Layer 6 of a small transformer language model trained on English Wikipedia (9 layers, counted from 0, width 96).
A neuron adds its activation times its output weights to the MLP's output. To switch it off is to set its activation to zero at one token and run the rest of the model.

Output weights of the MLP neurons that the questions are about. A number n stands for (n - 500) times 0.00039.
n11: 497 409 593 589 347 590 576 430 461 373 504 426 537 254 473 414 567 469 639 463 609 403 518 377 472 510 495 527 371 509 450 609 595 394 414 515 489 515 327 599 424 390 625 300 435 701 516 239 385 348 715 408 494 616 536 472 305 574 460 559 383 611 557 504 587 364 369 514 501 618 275 471 610 560 524 481 651 503 249 497 428 621 434 493 656 778 482 679 291 699 489 591 696 530 423 557
n19: 622 676 664 648 477 644 486 481 562 406 415 356 397 361 354 592 514 569 602 420 370 530 533 108 669 368 599 423 458 498 418 737 526 468 572 516 584 452 522 400 675 452 578 415 689 809 595 461 337 340 499 285 376 553 482 565 435 390 445 411 420 574 445 435 522 512 784 352 425 593 473 369 448 509 729 423 443 325 307 625 545 234 318 483 329 542 542 622 325 565 390 284 305 569 465 484
n27: 409 241 614 641 265 517 527 452 606 571 731 447 614 385 426 682 274 363 421 580 558 241 579 522 458 468 584 598 377 584 491 415 686 439 545 622 494 550 465 588 346 521 474 633 458 582 622 559 694 366 405 607 480 621 641 530 351 513 630 491 418 478 486 565 300 384 750 658 386 314 386 304 756 746 352 459 712 389 603 502 306 423 678 449 253 434 387 506 332 559 445 404 462 669 543 448
n61: 583 452 324 494 450 344 460 544 505 376 475 567 508 425 416 374 420 482 492 652 589 403 577 508 558 729 634 399 437 693 624 284 538 606 504 501 502 498 588 617 540 331 482 575 720 791 647 488 457 592 602 598 607 347 527 627 683 422 470 512 234 751 363 503 599 596 513 467 502 575 323 658 513 389 440 491 197 747 355 599 334 362 609 563 521 411 516 552 251 662 471 636 369 457 546 459
n94: 610 415 466 471 612 353 433 324 559 525 351 434 408 230 464 583 477 467 424 356 558 934 531 569 239 553 501 510 433 472 382 769 585 614 577 441 618 491 548 345 612 644 468 262 387 438 643 537 535 576 525 341 168 435 473 525 412 587 342 558 257 249 312 431 545 473 416 503 501 358 573 537 580 319 553 498 422 616 551 430 468 537 442 277 465 611 658 617 490 576 566 339 500 554 595 702
n113: 357 403 650 641 476 398 594 407 651 383 430 525 513 505 496 439 487 264 543 445 521 727 366 694 406 517 299 434 585 443 539 577 543 509 403 462 464 496 449 622 453 522 339 410 519 495 513 543 475 607 449 540 505 280 491 421 387 563 510 890 663 378 419 657 468 250 587 628 576 600 332 424 497 584 576 753 724 316 580 549 704 626 687 350 651 416 282 526 596 544 419 477 614 536 565 349
n158: 326 696 580 598 520 569 195 278 581 447 343 459 414 419 546 554 312 377 488 600 589 355 366 521 573 612 535 477 638 255 493 440 387 546 558 480 447 526 580 580 598 561 314 583 572 404 676 551 527 635 690 388 519 623 311 427 483 359 490 459 506 480 522 567 575 370 775 390 246 421 507 441 586 538 568 232 604 540 441 447 482 195 512 502 479 593 561 499 517 491 559 252 446 618 559 626
n183: 600 518 547 454 515 447 664 463 499 635 406 719 513 450 526 513 394 437 428 406 408 684 386 498 602 572 632 371 376 602 439 561 402 521 513 373 305 182 349 737 555 497 620 349 433 606 414 607 503 441 469 408 325 460 403 741 675 500 456 651 577 548 549 380 790 711 109 531 449 477 777 593 637 547 664 425 578 500 527 529 585 624 353 345 763 554 399 449 806 429 543 487 570 391 565 513
n186: 544 494 677 585 419 516 590 553 442 547 489 576 608 648 450 568 668 372 435 355 481 450 665 558 685 360 526 430 323 732 438 333 703 511 532 670 626 416 372 443 516 341 573 688 622 604 681 279 486 569 442 514 547 453 632 374 683 600 489 578 524 620 378 455 298 617 369 479 402 680 301 579 729 394 343 624 700 526 305 574 715 695 770 359 493 684 519 617 644 349 463 421 553 639 442 713
n207: 569 533 471 298 587 484 325 557 556 421 535 369 677 972 411 376 662 570 610 453 360 562 503 350 387 429 518 529 705 352 607 620 367 397 398 213 401 651 545 335 708 452 565 564 498 714 528 681 469 523 492 158 417 523 455 503 643 498 415 514 443 439 521 378 388 582 551 530 552 455 455 445 678 619 569 605 727 600 472 511 345 441 217 261 498 389 439 569 455 567 542 453 570 554 463 561
n231: 561 367 502 416 403 368 446 541 679 553 500 486 578 287 446 526 415 393 484 481 420 600 672 723 403 485 582 456 516 372 430 287 496 624 742 513 327 232 473 451 357 523 283 642 509 609 536 606 599 460 513 446 687 481 377 741 413 505 374 566 551 464 687 424 389 528 456 628 454 278 413 444 351 537 364 419 655 789 501 504 455 326 527 604 245 674 819 548 380 681 445 573 546 431 392 698
n236: 450 610 570 465 396 429 663 677 503 875 495 375 454 581 353 408 361 616 423 594 431 490 525 545 694 319 551 270 526 379 714 455 698 528 635 425 535 490 460 527 621 403 457 637 432 638 487 368 790 579 562 407 670 506 624 510 619 546 447 543 442 440 697 570 333 402 600 475 504 556 473 539 561 334 553 608 468 485 420 484 778 439 380 576 422 729 501 423 667 610 388 567 675 729 463 501

Each question names a token from some text and the token that comes next. It shows the activations a of the neurons there, in the order above. A number n stands for (n - 500) times 0.015.

Then comes g, the gradient of the next token's log-probability with respect to the MLP's output, scaled to length 1. A neuron's effect is roughly proportional to its activation times (output weights . g). A number n stands for (n - 500) times 0.00081.

"S", then "c"
a: 553 489 506 500 490 469 431 476 531 516 513 489
g: 633 534 384 655 538 513 829 278 463 539 646 573 610 632 531 350 512 427 543 467 449 462 433 613 382 517 376 626 320 527 490 577 360 636 565 464 217 476 465 504 740 710 428 520 374 397 505 224 602 103 542 442 522 538 730 544 481 359 321 638 416 474 552 164 402 431 269 448 668 473 484 624 408 483 510 352 347 342 538 533 449 670 525 463 647 548 471 588 579 516 500 593 386 577 735 477
Which two neurons, each switched off alone, lower its probability most, in order? n158, n11

" p", then "ol"
a: 507 504 494 514 474 554 484 487 503 498 499 482
g: 294 391 443 347 717 476 488 721 585 555 427 505 615 491 318 529 481 607 591 441 545 628 431 570 472 669 651 569 555 564 563 608 780 455 491 605 705 509 484 474 419 562 518 751 374 535 495 640 585 365 632 323 544 543 530 432 689 481 439 785 512 751 425 398 452 451 242 636 418 239 499 429 505 381 578 436 367 327 268 677 501 643 515 462 518 800 512 633 404 565 516 676 566 648 737 698
Which neuron, switched off, raises the next token's probability most? n94

" t", then "e"
a: 487 481 478 525 464 463 514 505 501 511 496 487
g: 580 497 607 500 471 671 345 785 446 395 427 535 455 561 546 405 634 730 456 545 613 413 839 530 558 322 710 719 522 412 493 410 411 554 632 663 411 435 562 428 399 117 459 475 502 486 439 574 518 787 457 415 454 642 213 484 374 562 633 513 648 731 657 629 519 475 479 644 429 417 406 296 580 421 516 691 548 541 583 546 617 291 402 538 751 508 425 567 415 335 668 569 531 579 614 583
Switching off which neuron hurts the next token most? n94

"e", then "v"
a: 495 507 490 481 482 507 498 506 597 653 520 472
g: 612 646 421 394 519 497 607 336 399 437 564 370 510 448 543 364 281 575 635 297 462 344 306 431 597 359 422 553 545 351 506 444 198 320 581 434 397 527 528 256 480 441 639 383 753 489 320 362 521 497 518 531 628 412 448 383 493 434 525 515 410 405 624 391 588 371 794 293 426 344 411 652 528 322 585 834 394 606 471 604 455 617 555 456 106 585 491 500 451 362 502 572 636 433 578 702
Switching off which neuron hurts the next token most? n207

"ord", then ","
a: 496 502 433 505 524 496 502 498 494 518 418 486
g: 456 742 393 509 588 619 368 595 695 444 515 573 549 384 516 494 248 570 556 500 458 587 374 602 427 330 570 439 380 445 571 506 363 658 396 223 496 531 670 498 392 431 543 575 545 634 498 322 582 458 687 534 414 370 591 547 653 585 530 557 399 510 507 727 536 393 475 587 418 774 592 607 324 561 761 339 549 400 663 437 506 634 719 512 582 280 336 556 829 388 803 427 687 430 381 696
Which two neurons, each switched off alone, lower its probability most, in order? n231, n27

"ip", then "p"
a: 507 520 567 508 481 499 506 521 503 481 295 437
g: 323 734 354 541 587 665 669 780 580 479 538 614 632 536 397 421 331 547 429 614 578 490 573 433 393 315 455 617 526 820 420 506 453 365 516 434 521 420 746 544 757 434 397 533 640 544 508 423 556 119 446 375 510 479 550 380 417 291 637 640 512 667 373 526 307 507 568 410 406 511 522 642 433 626 703 437 443 432 556 605 318 496 343 340 543 483 578 584 488 177 437 694 298 499 575 533
Switching off which neuron hurts the next token most? n231

" |", then "\n"
a: 493 476 491 482 531 512 488 490 502 496 503 464
g: 366 381 85 414 279 450 373 482 593 474 713 543 634 470 544 465 366 537 641 549 718 514 543 500 647 536 466 546 673 289 716 435 238 630 317 468 581 514 572 481 441 736 344 436 377 612 408 463 451 719 370 506 538 667 557 380 573 455 351 508 663 523 527 796 295 477 362 378 561 524 461 492 392 550 309 485 486 491 599 541 575 651 519 445 399 545 271 706 370 547 381 427 639 560 692 656
Switching off which neuron hurts the next token most? n19

" de", then "ep"
a: 499 462 467 496 519 508 519 535 500 817 502 502
g: 821 383 405 360 454 572 485 573 648 586 637 373 294 426 411 480 565 596 268 258 565 590 373 301 475 432 619 566 541 347 382 560 589 421 164 365 657 485 700 579 378 355 546 471 353 604 305 588 409 573 488 408 549 440 577 641 445 386 612 427 606 637 396 435 559 411 526 576 338 695 308 570 682 658 449 535 435 370 612 543 528 458 535 574 835 290 586 289 430 395 321 494 578 405 379 445
Switching off which neuron hurts the next token most? n207

"et", then "en"
a: 523 488 448 538 497 530 528 493 314 492 509 493
g: 487 410 450 436 548 646 225 308 579 651 558 487 378 405 297 353 627 630 359 472 620 578 505 298 643 562 523 506 478 852 465 648 415 311 575 494 533 617 446 618 261 622 620 733 516 608 689 388 623 503 639 474 500 374 661 509 465 699 345 606 467 466 670 538 699 239 430 300 497 610 324 596 531 387 308 541 400 501 561 520 669 596 400 492 555 644 627 549 380 421 443 680 334 691 589 408
Which neuron, switched off, raises the next token's probability most? n186

"P", then "N"
a: 503 464 500 509 503 490 497 512 501 499 501 459
g: 411 465 570 532 362 345 606 445 350 443 705 416 258 389 405 405 389 454 665 557 248 430 792 363 504 438 432 367 615 519 460 572 491 659 447 346 542 226 415 684 437 464 563 638 663 472 689 465 489 292 563 653 404 518 554 796 696 409 696 403 450 320 648 489 613 281 709 493 613 595 374 522 612 533 576 680 652 510 689 672 524 553 438 477 395 368 504 362 563 413 406 455 417 442 329 697
Which neuron, switched off, raises the next token's probability most? n19

"|", then " N"
a: 491 497 483 515 601 486 480 482 513 500 500 501
g: 619 507 377 521 264 480 430 467 333 828 552 448 646 410 523 562 544 438 525 630 565 584 713 496 401 698 559 658 620 494 369 664 535 538 511 304 308 348 456 406 604 701 299 558 575 480 460 727 434 415 486 459 455 362 492 481 351 414 820 462 445 362 441 686 523 382 283 728 665 267 625 468 461 515 406 340 430 539 584 590 500 361 654 544 534 822 531 603 394 400 626 364 414 657 605 367
Switching off which neuron hurts the next token most? n94

"ed", then " the"
a: 507 514 498 602 492 491 500 500 545 495 486 488
g: 527 612 352 553 352 567 560 377 564 598 487 705 483 613 558 649 337 650 413 375 720 433 599 531 338 693 725 401 643 542 686 658 399 608 756 161 530 630 509 385 392 552 603 446 648 403 382 755 362 425 577 523 550 453 590 577 640 486 475 237 388 557 540 354 602 644 422 598 540 386 608 347 299 236 387 526 591 501 447 296 412 577 602 634 574 631 459 533 596 802 581 460 542 466 538 456
Which neuron, switched off, raises the next token's probability most? n186

".", then " "
a: 590 502 521 504 503 497 415 480 501 489 505 526
g: 232 466 744 530 701 602 465 539 706 517 541 626 626 507 301 601 674 510 604 752 466 384 370 421 363 657 402 575 348 715 423 377 687 575 367 413 486 512 245 456 375 383 453 337 399 563 343 613 560 561 629 587 500 431 729 477 374 438 384 582 434 491 244 371 635 565 426 444 593 287 527 497 393 407 448 511 406 583 840 552 634 520 368 538 544 210 524 519 530 627 279 410 475 566 377 522
Switching off which neuron hurts the next token most? n158

" T", then "ul"
a: 482 497 499 512 504 480 501 494 506 521 508 532
g: 381 596 405 440 549 619 559 441 520 448 384 514 266 498 520 519 374 386 399 576 286 638 529 354 740 495 443 453 625 414 688 446 771 511 596 518 520 482 574 588 480 458 498 594 406 480 633 371 484 596 554 332 593 326 321 550 638 465 317 554 604 414 693 542 434 276 545 421 662 860 583 364 558 622 624 624 592 305 228 637 479 484 386 743 535 568 403 393 463 113 562 715 514 428 380 557
Switching off which neuron hurts the next token most? n236

" y", then "i"
a: 469 509 484 483 507 637 408 475 493 516 531 519
g: 404 387 423 492 525 426 560 298 657 598 359 383 524 571 551 507 582 550 548 487 722 589 397 473 253 562 640 323 486 423 459 736 603 386 408 484 455 313 363 385 662 686 392 476 703 331 310 762 494 366 491 227 367 509 360 242 426 587 385 627 486 647 613 628 806 389 457 508 542 558 491 707 446 521 469 312 358 515 633 571 421 558 473 527 298 648 392 588 248 708 579 592 550 558 577 425
Switching off which neuron hurts the next token most? n113

"s", then " m"
a: 512 508 501 426 502 490 428 488 508 389 495 496
g: 350 582 641 662 478 609 390 495 292 472 349 378 287 470 680 619 389 469 373 500 555 654 602 384 504 583 534 380 299 389 379 548 547 418 517 339 507 311 374 435 691 597 726 384 649 395 573 490 544 432 716 442 489 242 445 586 484 607 600 533 505 638 552 539 369 562 339 679 400 586 533 478 555 464 405 315 589 379 400 678 364 422 245 539 433 588 727 338 486 750 607 494 320 570 880 395
Which neuron, switched off, raises the next token's probability most? n158

"o", then "-"
a: 509 504 504 696 731 515 535 251 610 539 504 36
g: 591 602 340 451 343 619 338 394 569 583 694 503 793 396 581 545 393 568 252 715 649 445 466 627 563 411 407 677 588 407 483 515 396 372 593 423 581 556 425 503 459 526 615 568 78 493 464 554 532 352 522 343 601 609 775 408 742 480 385 631 543 658 482 678 309 380 323 537 472 480 549 433 607 585 611 779 413 558 485 495 548 652 423 557 446 691 333 574 675 546 229 466 422 440 612 534
Which neuron, switched off, raises the next token's probability most? n236

"ir", then " R"
a: 490 491 497 500 569 496 542 481 477 386 493 42
g: 567 521 474 416 335 636 699 489 536 599 503 691 581 650 335 585 554 446 291 357 603 491 739 439 571 698 469 894 524 695 424 453 550 427 570 497 465 504 698 378 696 657 699 502 642 432 503 565 689 604 660 373 439 472 600 622 391 553 737 654 572 288 290 453 538 635 512 357 615 339 413 351 558 453 314 634 488 484 548 656 634 421 460 441 673 553 559 407 363 413 275 473 390 548 334 330
Switching off which neuron hurts the next token most? n236

" re", then "l"
a: 494 534 509 472 443 480 501 525 572 518 503 461
g: 339 532 559 440 685 231 398 309 599 545 516 221 662 407 382 690 764 401 504 732 331 489 354 351 544 718 474 514 684 590 604 526 380 275 559 360 653 620 441 479 409 416 465 682 463 455 668 681 447 502 583 526 496 576 748 634 682 428 679 582 361 503 536 353 480 572 419 568 391 706 392 431 608 571 515 542 626 468 397 613 539 397 595 568 544 497 601 253 427 382 570 497 353 445 226 659
Switching off which neuron hurts the next token most? n186